Layer 7 of a small transformer language model trained on English Wikipedia (11 layers, counted from 0, width 128).
A neuron's activation on a vector x is ReLU(gate . x + bias) times (in . x + bias), where the dot is the dot product.
The model reads these tokens: " as" " Barbara" " Fisher" "." " Francis" " Ben" "ard" "," " John" " De" "h"

The vector x that enters this layer's MLP at each token. A number n stands for (n - 128) times 0.028.
0 " as": 148, 131, 115, 147, 102, 115, 160, 123, 146, 129, 159, 129, 132, 128, 101, 136, 129, 129, 116, 150, 140, 131, 126, 105, 144, 112, 127, 118, 132, 142, 134, 123, 130, 107, 148, 159, 139, 120, 132, 126, 105, 144, 118, 143, 134, 143, 147, 137, 94, 125, 138, 132, 127, 135, 144, 165, 83, 131, 55, 154, 105, 97, 102, 150, 141, 148, 138, 129, 135, 120, 112, 159, 98, 142, 133, 155, 117, 151, 115, 110, 126, 142, 139, 115, 131, 129, 108, 102, 125, 105, 77, 130, 113, 151, 149, 132, 133, 118, 132, 153, 111, 134, 126, 122, 108, 163, 79, 168, 124, 170, 127, 133, 154, 128, 146, 104, 147, 147, 128, 143, 127, 137, 133, 99, 115, 156, 147, 114
1 " Barbara": 153, 123, 115, 119, 111, 112, 148, 163, 143, 147, 155, 89, 137, 161, 97, 93, 125, 121, 153, 158, 145, 147, 119, 172, 147, 106, 138, 142, 153, 136, 114, 121, 111, 104, 118, 139, 124, 118, 144, 107, 157, 128, 93, 127, 147, 134, 141, 145, 123, 87, 150, 110, 127, 109, 145, 156, 54, 134, 74, 141, 148, 136, 140, 128, 105, 153, 71, 126, 137, 106, 142, 127, 116, 122, 127, 150, 148, 130, 134, 170, 146, 97, 123, 139, 138, 77, 140, 115, 142, 140, 150, 109, 136, 126, 151, 148, 145, 128, 129, 158, 135, 113, 126, 113, 142, 133, 127, 131, 129, 168, 129, 120, 147, 7, 113, 117, 153, 114, 130, 116, 134, 108, 131, 135, 144, 103, 139, 138
2 " Fisher": 132, 130, 109, 117, 141, 119, 151, 117, 121, 92, 140, 99, 146, 158, 115, 89, 97, 134, 165, 132, 163, 120, 160, 159, 135, 111, 139, 114, 147, 118, 95, 96, 112, 116, 128, 133, 117, 147, 141, 106, 124, 121, 149, 157, 152, 146, 147, 149, 131, 100, 159, 107, 144, 112, 124, 119, 56, 194, 91, 102, 129, 177, 102, 138, 159, 145, 112, 188, 161, 145, 149, 114, 133, 116, 112, 162, 119, 112, 135, 142, 58, 147, 106, 152, 137, 78, 134, 114, 129, 149, 145, 143, 124, 116, 153, 149, 119, 114, 127, 136, 133, 141, 82, 89, 154, 93, 130, 120, 112, 161, 120, 109, 147, 35, 136, 120, 155, 113, 142, 155, 127, 156, 108, 138, 141, 95, 178, 132
3 ".": 132, 135, 120, 127, 147, 103, 151, 157, 124, 131, 125, 99, 125, 130, 145, 120, 119, 112, 156, 159, 179, 114, 113, 101, 163, 113, 128, 113, 117, 140, 105, 109, 100, 126, 136, 149, 143, 124, 129, 115, 111, 125, 129, 154, 145, 143, 164, 138, 90, 112, 143, 150, 138, 138, 130, 134, 122, 121, 82, 123, 123, 103, 90, 139, 139, 131, 100, 141, 121, 112, 135, 140, 97, 133, 140, 171, 121, 196, 146, 111, 101, 135, 147, 117, 151, 88, 132, 115, 133, 122, 77, 108, 110, 152, 140, 127, 173, 149, 126, 147, 99, 130, 118, 141, 111, 152, 108, 170, 113, 169, 133, 101, 144, 101, 165, 112, 123, 162, 123, 148, 122, 134, 129, 111, 111, 109, 158, 109
4 " Francis": 116, 129, 88, 117, 144, 123, 128, 134, 119, 164, 131, 125, 129, 126, 135, 125, 138, 129, 144, 150, 145, 122, 93, 197, 174, 92, 123, 131, 150, 154, 142, 87, 122, 58, 98, 137, 118, 139, 160, 113, 120, 111, 115, 119, 148, 163, 126, 129, 111, 106, 126, 151, 137, 128, 116, 133, 90, 132, 74, 147, 147, 160, 103, 153, 108, 133, 94, 94, 133, 115, 128, 128, 160, 116, 125, 156, 129, 140, 147, 146, 99, 124, 105, 138, 172, 78, 129, 139, 108, 141, 160, 113, 159, 130, 139, 145, 150, 150, 105, 165, 137, 140, 126, 117, 205, 128, 125, 122, 122, 151, 130, 113, 158, 46, 133, 125, 153, 106, 139, 103, 121, 121, 101, 143, 107, 111, 135, 125
5 " Ben": 136, 155, 116, 101, 172, 124, 143, 153, 136, 139, 134, 129, 169, 147, 138, 159, 96, 120, 127, 178, 156, 124, 134, 165, 162, 106, 140, 120, 176, 151, 111, 100, 100, 102, 127, 117, 100, 110, 153, 97, 129, 108, 120, 102, 137, 139, 92, 126, 137, 87, 160, 138, 127, 135, 121, 130, 72, 143, 92, 123, 131, 155, 92, 168, 115, 113, 78, 115, 152, 126, 172, 159, 143, 132, 119, 119, 101, 141, 116, 124, 91, 138, 142, 119, 166, 73, 110, 124, 134, 128, 151, 102, 132, 109, 121, 141, 156, 119, 98, 155, 153, 132, 104, 116, 146, 132, 131, 84, 151, 166, 111, 126, 168, 46, 132, 140, 178, 107, 139, 137, 118, 142, 124, 144, 147, 78, 137, 139
6 "ard": 126, 180, 103, 99, 140, 120, 142, 130, 118, 90, 152, 144, 143, 144, 79, 119, 111, 109, 166, 101, 177, 136, 142, 172, 147, 112, 148, 90, 137, 130, 102, 77, 95, 122, 156, 147, 99, 126, 120, 81, 112, 113, 102, 133, 105, 154, 123, 140, 118, 97, 132, 149, 132, 140, 137, 116, 89, 167, 71, 120, 125, 153, 120, 141, 100, 121, 109, 155, 112, 141, 154, 121, 148, 128, 115, 140, 137, 117, 130, 135, 124, 155, 116, 134, 175, 78, 116, 166, 139, 131, 137, 95, 135, 122, 156, 184, 133, 120, 124, 148, 141, 149, 121, 133, 173, 117, 155, 101, 116, 143, 133, 130, 134, 56, 145, 97, 125, 124, 144, 140, 159, 139, 178, 160, 140, 96, 149, 125
7 ",": 146, 131, 96, 111, 138, 102, 144, 155, 133, 123, 157, 120, 140, 139, 100, 113, 125, 124, 162, 136, 168, 126, 123, 137, 148, 116, 132, 110, 102, 160, 110, 79, 116, 120, 162, 151, 135, 134, 110, 132, 127, 131, 102, 142, 138, 112, 162, 131, 108, 133, 145, 120, 128, 132, 121, 113, 75, 130, 77, 101, 143, 130, 78, 161, 136, 105, 95, 146, 86, 115, 146, 143, 102, 132, 131, 148, 84, 221, 120, 127, 93, 155, 122, 139, 155, 118, 114, 114, 131, 137, 126, 113, 138, 146, 125, 146, 155, 120, 157, 142, 132, 147, 122, 96, 148, 137, 135, 91, 121, 173, 127, 139, 165, 79, 133, 116, 135, 148, 129, 131, 138, 141, 144, 133, 109, 150, 135, 102
8 " John": 130, 149, 113, 103, 133, 107, 158, 145, 126, 121, 151, 99, 123, 137, 138, 123, 134, 111, 154, 135, 154, 116, 102, 147, 136, 106, 135, 149, 133, 130, 125, 110, 107, 120, 109, 136, 151, 138, 168, 112, 122, 126, 109, 117, 138, 139, 136, 98, 108, 97, 139, 135, 124, 126, 113, 133, 59, 136, 63, 153, 126, 140, 119, 141, 97, 111, 105, 138, 125, 102, 127, 133, 141, 109, 138, 158, 132, 139, 128, 157, 140, 132, 112, 166, 144, 60, 143, 127, 118, 135, 156, 127, 114, 128, 169, 139, 155, 132, 119, 180, 143, 141, 117, 136, 140, 126, 131, 128, 129, 170, 119, 146, 158, 20, 118, 137, 173, 82, 164, 120, 140, 118, 133, 125, 139, 89, 162, 136
9 " De": 125, 168, 120, 125, 140, 115, 131, 137, 111, 122, 134, 94, 126, 160, 126, 89, 131, 100, 151, 146, 132, 119, 153, 126, 136, 103, 119, 119, 188, 150, 124, 121, 85, 130, 145, 116, 135, 125, 139, 110, 119, 86, 118, 85, 144, 79, 119, 128, 120, 107, 135, 116, 120, 117, 140, 146, 108, 158, 91, 113, 92, 138, 64, 175, 134, 95, 115, 141, 163, 95, 166, 148, 126, 142, 123, 161, 110, 115, 129, 152, 100, 133, 77, 150, 147, 82, 152, 148, 140, 71, 145, 137, 138, 151, 174, 144, 147, 149, 104, 146, 103, 145, 123, 139, 166, 132, 128, 74, 170, 182, 112, 159, 179, 82, 144, 94, 161, 83, 139, 111, 149, 123, 151, 130, 164, 124, 142, 117
10 "h": 87, 146, 140, 90, 126, 100, 122, 178, 98, 141, 144, 104, 109, 154, 102, 104, 138, 99, 161, 86, 168, 120, 116, 127, 149, 107, 181, 112, 191, 173, 149, 109, 114, 97, 122, 156, 138, 140, 105, 134, 112, 101, 84, 115, 124, 166, 145, 84, 136, 93, 146, 108, 137, 147, 110, 129, 91, 174, 109, 99, 112, 149, 100, 138, 145, 114, 102, 128, 156, 145, 120, 156, 161, 121, 96, 160, 125, 128, 125, 126, 117, 96, 86, 161, 140, 82, 136, 115, 141, 140, 135, 152, 109, 118, 125, 156, 147, 121, 137, 158, 157, 156, 116, 92, 150, 108, 180, 112, 113, 136, 110, 119, 99, 82, 162, 132, 188, 133, 107, 152, 157, 155, 160, 128, 138, 109, 133, 109

Each question shows the input weights of one neuron of the MLP. A number n stands for (n - 128) times 0.0084.

n35 gate (bias -0.359): 65, 139, 140, 111, 123, 135, 150, 132, 130, 143, 80, 132, 101, 131, 147, 129, 146, 133, 128, 147, 124, 139, 97, 112, 146, 152, 231, 124, 91, 123, 161, 94, 93, 147, 166, 165, 95, 110, 138, 144, 75, 145, 138, 81, 136, 111, 74, 130, 115, 160, 119, 116, 102, 211, 151, 80, 145, 162, 163, 148, 110, 151, 142, 155, 84, 130, 141, 109, 120, 173, 124, 129, 123, 142, 144, 123, 136, 98, 155, 116, 69, 158, 176, 79, 128, 57, 124, 137, 51, 100, 164, 108, 97, 130, 128, 109, 152, 117, 127, 150, 117, 138, 98, 103, 158, 156, 106, 139, 103, 144, 105, 161, 142, 145, 108, 141, 157, 107, 130, 148, 120, 88, 158, 117, 133, 198, 133, 143
n35 in (bias 0.031): 117, 111, 63, 73, 85, 168, 111, 125, 83, 140, 103, 108, 87, 137, 162, 201, 138, 123, 178, 139, 143, 129, 134, 104, 160, 74, 114, 85, 141, 142, 112, 101, 152, 145, 196, 95, 101, 73, 101, 164, 140, 122, 173, 145, 140, 166, 141, 116, 136, 148, 135, 120, 92, 110, 88, 180, 132, 128, 125, 121, 118, 168, 152, 101, 125, 113, 194, 153, 175, 99, 114, 152, 91, 111, 91, 150, 138, 160, 149, 156, 89, 139, 173, 141, 136, 110, 158, 124, 175, 111, 88, 104, 176, 130, 89, 116, 73, 120, 110, 129, 109, 121, 103, 152, 171, 132, 132, 129, 67, 127, 110, 85, 136, 65, 154, 157, 157, 147, 159, 96, 115, 145, 117, 153, 124, 51, 193, 120
On which three tokens does it fire most, strongest first? 5 " Ben", 4 " Francis", 6 "ard"

n317 gate (bias -0.274): 101, 101, 95, 177, 138, 159, 162, 125, 135, 126, 120, 81, 154, 127, 142, 106, 88, 142, 134, 131, 119, 103, 119, 121, 145, 157, 135, 103, 140, 72, 152, 108, 117, 103, 170, 119, 113, 118, 138, 74, 135, 191, 144, 114, 121, 166, 122, 122, 93, 133, 65, 168, 127, 174, 136, 171, 150, 156, 99, 105, 113, 100, 116, 102, 162, 102, 135, 135, 88, 108, 162, 121, 96, 117, 122, 133, 156, 99, 70, 100, 126, 114, 136, 139, 137, 127, 123, 96, 149, 160, 122, 146, 98, 106, 96, 61, 168, 170, 125, 106, 151, 143, 153, 159, 131, 163, 84, 126, 144, 116, 145, 107, 112, 180, 118, 129, 146, 104, 139, 123, 118, 170, 97, 171, 140, 211, 92, 157
n317 in (bias -0.189): 118, 80, 106, 152, 133, 114, 158, 125, 106, 126, 107, 136, 193, 117, 95, 85, 124, 112, 99, 115, 117, 97, 81, 119, 147, 130, 155, 104, 159, 99, 151, 121, 126, 96, 154, 117, 97, 123, 156, 89, 148, 161, 158, 107, 139, 179, 116, 67, 91, 160, 69, 159, 150, 172, 174, 183, 110, 115, 101, 109, 142, 119, 168, 131, 161, 123, 113, 131, 121, 113, 127, 144, 130, 114, 134, 123, 176, 87, 94, 152, 89, 138, 159, 125, 130, 114, 138, 96, 138, 149, 85, 101, 123, 111, 94, 70, 183, 181, 136, 161, 140, 139, 145, 182, 129, 162, 159, 113, 153, 112, 158, 110, 133, 114, 118, 116, 109, 86, 119, 75, 100, 163, 128, 150, 175, 185, 122, 141
It fires most on token 0 " as"

n4 gate (bias -0.436): 124, 101, 112, 118, 178, 73, 151, 150, 130, 137, 135, 81, 117, 98, 143, 118, 87, 119, 122, 114, 109, 84, 143, 73, 135, 165, 136, 131, 108, 122, 115, 110, 114, 157, 156, 156, 77, 107, 91, 112, 104, 127, 117, 153, 95, 179, 137, 137, 115, 101, 135, 128, 97, 164, 159, 132, 145, 183, 125, 124, 96, 117, 97, 140, 117, 65, 151, 134, 142, 86, 147, 156, 156, 152, 91, 139, 144, 134, 100, 111, 114, 158, 94, 177, 144, 201, 162, 95, 132, 121, 113, 111, 113, 105, 165, 134, 146, 139, 108, 158, 78, 88, 142, 143, 145, 121, 158, 111, 137, 137, 155, 178, 116, 110, 191, 167, 140, 127, 130, 97, 106, 151, 165, 147, 98, 111, 156, 119
n4 in (bias 0.182): 125, 115, 158, 173, 91, 185, 127, 119, 113, 157, 101, 78, 124, 118, 147, 109, 142, 107, 99, 147, 144, 170, 97, 118, 92, 131, 119, 161, 125, 140, 143, 143, 163, 157, 148, 146, 112, 113, 164, 138, 105, 124, 143, 134, 162, 139, 116, 138, 121, 155, 102, 140, 100, 125, 113, 102, 154, 128, 58, 166, 183, 166, 140, 115, 134, 138, 148, 84, 141, 117, 113, 121, 100, 124, 178, 117, 145, 106, 195, 127, 154, 126, 115, 178, 126, 97, 164, 150, 145, 128, 122, 79, 130, 150, 155, 79, 139, 95, 98, 117, 155, 166, 52, 71, 154, 131, 89, 197, 191, 115, 84, 146, 158, 101, 83, 97, 181, 175, 111, 106, 161, 191, 130, 122, 144, 71, 90, 138
On which token does it fire most, and how strongly? 8 " John", at about 2.6

n250 gate (bias -0.332): 147, 92, 168, 148, 156, 115, 138, 117, 130, 88, 138, 90, 137, 121, 129, 131, 103, 131, 130, 131, 108, 131, 165, 106, 147, 107, 127, 130, 101, 100, 149, 87, 127, 118, 136, 113, 154, 90, 114, 152, 126, 135, 133, 136, 140, 177, 164, 125, 109, 114, 111, 125, 159, 137, 121, 114, 177, 136, 79, 159, 117, 140, 133, 110, 99, 121, 180, 143, 65, 75, 61, 121, 122, 159, 100, 83, 124, 202, 77, 139, 133, 146, 62, 112, 132, 185, 135, 100, 101, 99, 171, 143, 136, 134, 110, 119, 125, 97, 97, 177, 177, 126, 142, 132, 176, 114, 95, 196, 130, 156, 126, 100, 126, 103, 149, 130, 160, 168, 109, 114, 145, 150, 114, 130, 152, 124, 78, 121
n250 in (bias -0.070): 94, 125, 164, 122, 110, 159, 152, 137, 165, 114, 133, 77, 99, 135, 153, 108, 92, 151, 113, 104, 125, 98, 87, 128, 105, 100, 168, 86, 113, 155, 163, 81, 64, 92, 159, 149, 151, 128, 151, 116, 149, 129, 146, 139, 153, 140, 169, 165, 57, 100, 138, 147, 169, 138, 109, 179, 150, 102, 68, 113, 158, 126, 136, 148, 120, 117, 143, 123, 94, 136, 114, 178, 116, 163, 89, 94, 62, 64, 91, 143, 173, 129, 112, 105, 131, 131, 151, 148, 99, 101, 145, 121, 121, 138, 114, 135, 106, 101, 173, 209, 164, 173, 152, 172, 144, 174, 77, 113, 123, 134, 50, 93, 124, 131, 133, 123, 115, 160, 109, 98, 139, 135, 146, 106, 144, 154, 112, 140
On which three tokens does it fire most, strongest first? 0 " as", 7 ",", 3 "."

n264 gate (bias -0.512): 122, 135, 139, 117, 161, 94, 145, 110, 112, 137, 93, 144, 168, 147, 132, 129, 133, 134, 112, 166, 128, 131, 141, 152, 155, 137, 105, 103, 101, 130, 81, 157, 66, 122, 196, 163, 79, 118, 126, 147, 94, 144, 144, 139, 79, 161, 136, 111, 108, 156, 111, 126, 155, 113, 115, 117, 112, 162, 132, 109, 84, 110, 132, 136, 156, 103, 119, 109, 146, 107, 107, 123, 133, 142, 130, 113, 99, 101, 93, 65, 98, 164, 144, 150, 167, 147, 116, 124, 126, 127, 163, 124, 163, 113, 104, 80, 103, 98, 116, 151, 83, 118, 118, 171, 130, 79, 167, 104, 138, 177, 136, 120, 75, 122, 159, 152, 168, 136, 126, 136, 115, 145, 146, 120, 107, 177, 108, 95
n264 in (bias -0.117): 131, 121, 132, 94, 164, 131, 176, 154, 118, 97, 79, 167, 179, 117, 133, 89, 143, 138, 117, 156, 96, 76, 109, 110, 126, 126, 194, 141, 99, 158, 130, 114, 135, 123, 106, 114, 105, 115, 128, 130, 80, 154, 58, 101, 140, 154, 122, 104, 115, 155, 88, 115, 113, 103, 176, 100, 136, 117, 137, 148, 103, 131, 136, 136, 128, 145, 166, 169, 132, 121, 130, 102, 153, 114, 112, 145, 119, 151, 140, 116, 114, 159, 86, 83, 79, 161, 108, 173, 64, 178, 127, 108, 98, 153, 102, 116, 97, 146, 111, 112, 159, 126, 130, 106, 138, 93, 147, 114, 122, 169, 156, 152, 171, 86, 124, 142, 136, 104, 176, 118, 80, 161, 134, 156, 158, 147, 157, 121
On which two tokens does it fire most, strongest first? 5 " Ben", 7 ","

n40 gate (bias -0.223): 118, 103, 117, 114, 159, 153, 118, 164, 164, 125, 101, 147, 97, 117, 113, 192, 140, 131, 120, 144, 160, 104, 91, 110, 94, 143, 152, 151, 191, 154, 175, 141, 125, 130, 94, 168, 137, 181, 118, 141, 145, 86, 112, 102, 161, 120, 189, 117, 173, 142, 99, 134, 151, 110, 130, 106, 113, 147, 94, 117, 72, 122, 167, 116, 125, 101, 188, 140, 169, 113, 107, 135, 168, 154, 111, 80, 128, 115, 117, 143, 104, 128, 138, 110, 91, 134, 149, 112, 165, 73, 112, 90, 75, 122, 152, 92, 154, 135, 102, 104, 83, 107, 129, 174, 106, 110, 89, 163, 126, 136, 161, 116, 139, 136, 169, 116, 166, 154, 133, 79, 110, 97, 106, 127, 149, 134, 88, 75
n40 in (bias -0.176): 112, 115, 114, 123, 119, 141, 137, 158, 150, 87, 168, 128, 133, 150, 148, 192, 124, 114, 118, 145, 174, 133, 164, 124, 103, 172, 127, 204, 154, 97, 144, 163, 73, 144, 143, 148, 105, 131, 154, 123, 114, 121, 163, 130, 150, 101, 152, 172, 177, 139, 116, 177, 115, 144, 90, 139, 86, 137, 133, 124, 74, 144, 122, 149, 150, 109, 146, 113, 149, 85, 97, 183, 140, 91, 107, 113, 128, 93, 109, 151, 122, 123, 128, 55, 91, 88, 137, 121, 105, 78, 120, 88, 118, 109, 174, 107, 104, 99, 135, 148, 107, 89, 130, 117, 108, 136, 98, 180, 141, 181, 103, 146, 142, 110, 119, 113, 96, 105, 129, 114, 143, 126, 135, 147, 150, 87, 111, 52
On which three tokens does it fire most, strongest first? 0 " as", 9 " De", 3 "."

n131 gate (bias -0.311): 92, 97, 110, 177, 113, 160, 129, 90, 149, 176, 175, 110, 138, 84, 104, 130, 136, 72, 134, 103, 87, 115, 144, 100, 107, 124, 139, 155, 136, 152, 95, 101, 169, 79, 117, 142, 88, 110, 143, 116, 102, 104, 154, 158, 172, 107, 141, 129, 92, 99, 147, 125, 105, 122, 120, 121, 143, 131, 170, 176, 102, 121, 141, 127, 123, 122, 148, 103, 169, 165, 92, 117, 144, 106, 123, 160, 124, 96, 108, 102, 156, 117, 123, 118, 138, 135, 123, 109, 110, 187, 149, 147, 142, 155, 184, 120, 123, 146, 118, 164, 96, 145, 151, 149, 115, 176, 131, 78, 98, 138, 100, 129, 133, 133, 151, 145, 138, 131, 141, 171, 140, 101, 132, 136, 151, 140, 109, 129
n131 in (bias -0.092): 93, 153, 98, 199, 172, 184, 148, 148, 145, 178, 111, 133, 139, 145, 97, 114, 84, 96, 151, 115, 133, 133, 134, 77, 139, 111, 144, 113, 100, 163, 86, 102, 137, 105, 153, 112, 120, 130, 105, 123, 136, 97, 150, 116, 201, 161, 139, 110, 145, 125, 122, 143, 136, 135, 188, 108, 75, 162, 90, 112, 124, 85, 123, 158, 122, 89, 176, 132, 137, 144, 114, 161, 126, 154, 102, 129, 103, 120, 148, 172, 186, 100, 120, 99, 112, 140, 141, 123, 110, 170, 101, 169, 119, 113, 142, 118, 144, 126, 91, 121, 154, 101, 129, 134, 126, 155, 115, 165, 134, 161, 126, 147, 126, 168, 136, 134, 167, 151, 143, 90, 153, 147, 75, 127, 126, 155, 63, 106
It fires most on token 0 " as"

n8 gate (bias -0.246): 146, 99, 115, 119, 140, 135, 81, 153, 80, 145, 115, 115, 148, 120, 89, 114, 134, 94, 112, 135, 137, 157, 94, 123, 131, 134, 76, 138, 158, 146, 102, 117, 146, 158, 160, 142, 114, 138, 150, 127, 138, 141, 199, 139, 157, 144, 148, 135, 94, 80, 97, 142, 68, 106, 121, 120, 100, 148, 155, 126, 160, 126, 110, 146, 144, 160, 166, 61, 160, 109, 153, 135, 142, 115, 102, 82, 190, 112, 153, 98, 82, 158, 130, 102, 166, 104, 161, 135, 110, 115, 117, 151, 112, 123, 124, 114, 154, 125, 163, 130, 83, 126, 146, 108, 118, 202, 75, 152, 104, 137, 158, 134, 128, 72, 141, 181, 111, 103, 127, 134, 138, 156, 107, 111, 91, 127, 94, 128
n8 in (bias 0.131): 122, 127, 111, 98, 125, 123, 103, 112, 113, 96, 89, 153, 108, 117, 165, 118, 132, 97, 136, 136, 156, 105, 152, 97, 65, 109, 106, 104, 167, 93, 200, 129, 150, 163, 158, 108, 141, 138, 175, 133, 174, 122, 109, 145, 146, 148, 108, 139, 114, 91, 124, 137, 151, 87, 90, 115, 126, 130, 101, 94, 119, 150, 128, 102, 117, 85, 141, 124, 109, 151, 106, 137, 61, 177, 169, 130, 114, 162, 161, 84, 142, 111, 141, 174, 121, 146, 120, 128, 118, 149, 86, 80, 149, 109, 118, 111, 122, 171, 123, 69, 129, 150, 134, 169, 111, 98, 131, 154, 108, 129, 150, 128, 136, 148, 151, 156, 127, 184, 115, 91, 121, 215, 126, 124, 127, 175, 116, 130
It fires most on token 3 "."

n27 gate (bias -0.339): 97, 146, 106, 101, 122, 75, 77, 110, 94, 136, 121, 133, 94, 144, 122, 65, 160, 111, 136, 186, 105, 114, 174, 122, 146, 172, 131, 128, 90, 169, 119, 162, 116, 131, 127, 178, 141, 153, 146, 100, 123, 129, 181, 145, 104, 121, 126, 166, 97, 135, 186, 140, 130, 158, 115, 144, 133, 112, 195, 130, 147, 128, 114, 89, 202, 105, 139, 129, 139, 144, 128, 96, 97, 96, 107, 86, 156, 172, 109, 95, 105, 133, 131, 122, 121, 126, 162, 114, 133, 98, 79, 173, 121, 111, 120, 131, 123, 125, 87, 144, 102, 107, 135, 122, 128, 177, 105, 150, 108, 147, 178, 117, 110, 100, 136, 162, 131, 113, 175, 109, 68, 170, 124, 125, 95, 112, 107, 148
n27 in (bias -0.044): 215, 140, 139, 196, 86, 104, 158, 146, 135, 63, 145, 130, 59, 123, 93, 120, 141, 108, 117, 133, 105, 58, 147, 93, 119, 93, 131, 158, 142, 179, 119, 122, 97, 177, 128, 121, 155, 127, 185, 97, 163, 84, 198, 150, 87, 103, 123, 98, 138, 133, 123, 153, 101, 136, 138, 109, 98, 143, 112, 147, 172, 104, 98, 56, 125, 97, 162, 145, 105, 154, 130, 66, 97, 144, 141, 125, 142, 98, 129, 143, 134, 121, 144, 108, 123, 129, 181, 108, 125, 156, 86, 126, 140, 64, 133, 154, 138, 128, 170, 124, 169, 152, 158, 159, 117, 172, 119, 122, 86, 147, 112, 176, 162, 101, 149, 108, 100, 160, 120, 118, 87, 146, 93, 146, 155, 98, 191, 149
On which token does it fire most, and how strongly? 3 ".", at about 3.3

n281 gate (bias -0.308): 106, 120, 97, 169, 129, 130, 110, 171, 114, 42, 137, 144, 153, 136, 119, 87, 129, 114, 150, 149, 151, 107, 76, 115, 150, 116, 139, 106, 131, 114, 205, 137, 147, 137, 112, 200, 146, 139, 129, 101, 136, 113, 128, 122, 109, 146, 119, 131, 118, 157, 95, 115, 132, 122, 132, 105, 181, 103, 137, 156, 157, 162, 184, 103, 117, 118, 141, 130, 124, 104, 92, 59, 126, 147, 128, 77, 112, 99, 67, 175, 138, 126, 121, 196, 96, 113, 138, 173, 116, 134, 159, 138, 109, 121, 135, 108, 149, 131, 112, 118, 86, 118, 132, 128, 61, 130, 67, 145, 129, 119, 123, 138, 169, 83, 82, 124, 136, 125, 150, 110, 158, 141, 161, 172, 172, 148, 95, 78
n281 in (bias 0.024): 147, 105, 107, 84, 101, 176, 116, 93, 111, 137, 152, 177, 68, 107, 111, 100, 159, 121, 166, 160, 86, 147, 142, 138, 156, 139, 100, 146, 155, 163, 128, 109, 89, 156, 137, 45, 127, 90, 96, 115, 120, 140, 125, 98, 117, 126, 99, 136, 132, 122, 133, 129, 135, 133, 126, 191, 114, 109, 133, 150, 87, 185, 112, 141, 90, 137, 166, 115, 167, 86, 114, 105, 163, 97, 82, 167, 140, 133, 103, 88, 110, 141, 190, 120, 130, 104, 171, 115, 150, 188, 93, 93, 142, 149, 113, 117, 121, 133, 108, 113, 130, 143, 170, 126, 177, 113, 125, 102, 166, 170, 121, 178, 139, 136, 116, 80, 105, 114, 168, 138, 135, 115, 133, 125, 124, 104, 153, 178
On which token does it fire most, and how strongly? 8 " John", at about 1.7

n153 gate (bias -0.289): 115, 92, 106, 152, 109, 97, 185, 116, 155, 138, 126, 97, 120, 126, 132, 121, 118, 115, 146, 116, 135, 123, 138, 180, 141, 147, 171, 147, 139, 143, 151, 141, 66, 81, 119, 180, 57, 126, 96, 124, 130, 123, 112, 109, 65, 93, 158, 115, 158, 135, 138, 141, 106, 143, 158, 139, 140, 126, 119, 124, 135, 124, 144, 123, 74, 137, 140, 150, 140, 91, 94, 99, 183, 181, 137, 77, 162, 155, 136, 113, 93, 137, 131, 116, 97, 183, 118, 103, 174, 120, 156, 144, 146, 111, 83, 104, 130, 167, 154, 176, 138, 78, 204, 128, 98, 152, 166, 117, 123, 130, 108, 142, 119, 118, 169, 105, 165, 112, 104, 110, 113, 153, 130, 100, 128, 98, 88, 117
n153 in (bias -0.025): 150, 109, 79, 136, 103, 133, 152, 95, 133, 131, 157, 138, 128, 136, 108, 94, 94, 112, 175, 104, 117, 147, 74, 174, 119, 152, 156, 174, 160, 129, 99, 102, 157, 101, 141, 122, 116, 175, 118, 96, 110, 147, 103, 98, 130, 150, 99, 173, 104, 118, 163, 116, 106, 99, 148, 111, 130, 106, 148, 146, 172, 166, 95, 123, 178, 127, 140, 159, 148, 126, 120, 141, 82, 145, 84, 125, 131, 103, 91, 168, 171, 108, 115, 97, 126, 91, 116, 123, 95, 92, 170, 85, 134, 146, 105, 112, 181, 142, 135, 114, 154, 110, 154, 143, 129, 162, 139, 126, 147, 141, 94, 172, 172, 135, 90, 183, 93, 146, 130, 118, 137, 161, 62, 93, 115, 118, 189, 145
It fires most on token 1 " Barbara"

n55 gate (bias -0.294): 116, 193, 127, 118, 157, 151, 116, 78, 128, 117, 197, 138, 152, 124, 159, 167, 96, 158, 126, 124, 129, 178, 122, 78, 109, 140, 89, 121, 146, 134, 94, 101, 150, 155, 109, 195, 102, 151, 164, 102, 130, 120, 124, 129, 117, 96, 133, 138, 157, 142, 112, 178, 149, 115, 108, 120, 170, 140, 136, 130, 107, 121, 190, 88, 142, 140, 122, 99, 122, 165, 125, 82, 86, 187, 111, 130, 189, 123, 53, 124, 140, 178, 164, 113, 101, 76, 166, 155, 141, 126, 105, 103, 130, 144, 124, 163, 126, 132, 142, 79, 81, 113, 127, 125, 110, 100, 99, 141, 119, 107, 114, 120, 119, 94, 153, 115, 134, 147, 187, 145, 103, 62, 109, 95, 116, 168, 117, 135
n55 in (bias -0.052): 95, 104, 121, 169, 109, 124, 88, 91, 123, 202, 107, 161, 130, 118, 131, 174, 139, 180, 137, 118, 130, 134, 202, 83, 141, 185, 119, 76, 104, 138, 110, 159, 100, 122, 125, 112, 132, 131, 136, 109, 74, 124, 85, 125, 94, 147, 132, 89, 153, 156, 123, 128, 107, 84, 74, 145, 150, 162, 126, 151, 78, 115, 156, 134, 135, 104, 90, 130, 178, 123, 138, 85, 136, 152, 139, 143, 136, 158, 120, 149, 139, 133, 114, 157, 95, 133, 69, 129, 162, 137, 181, 127, 143, 83, 213, 134, 139, 94, 68, 134, 189, 157, 82, 124, 171, 104, 147, 125, 111, 124, 158, 112, 125, 136, 116, 131, 109, 140, 145, 140, 106, 164, 129, 88, 95, 114, 109, 118
It fires most on token 6 "ard"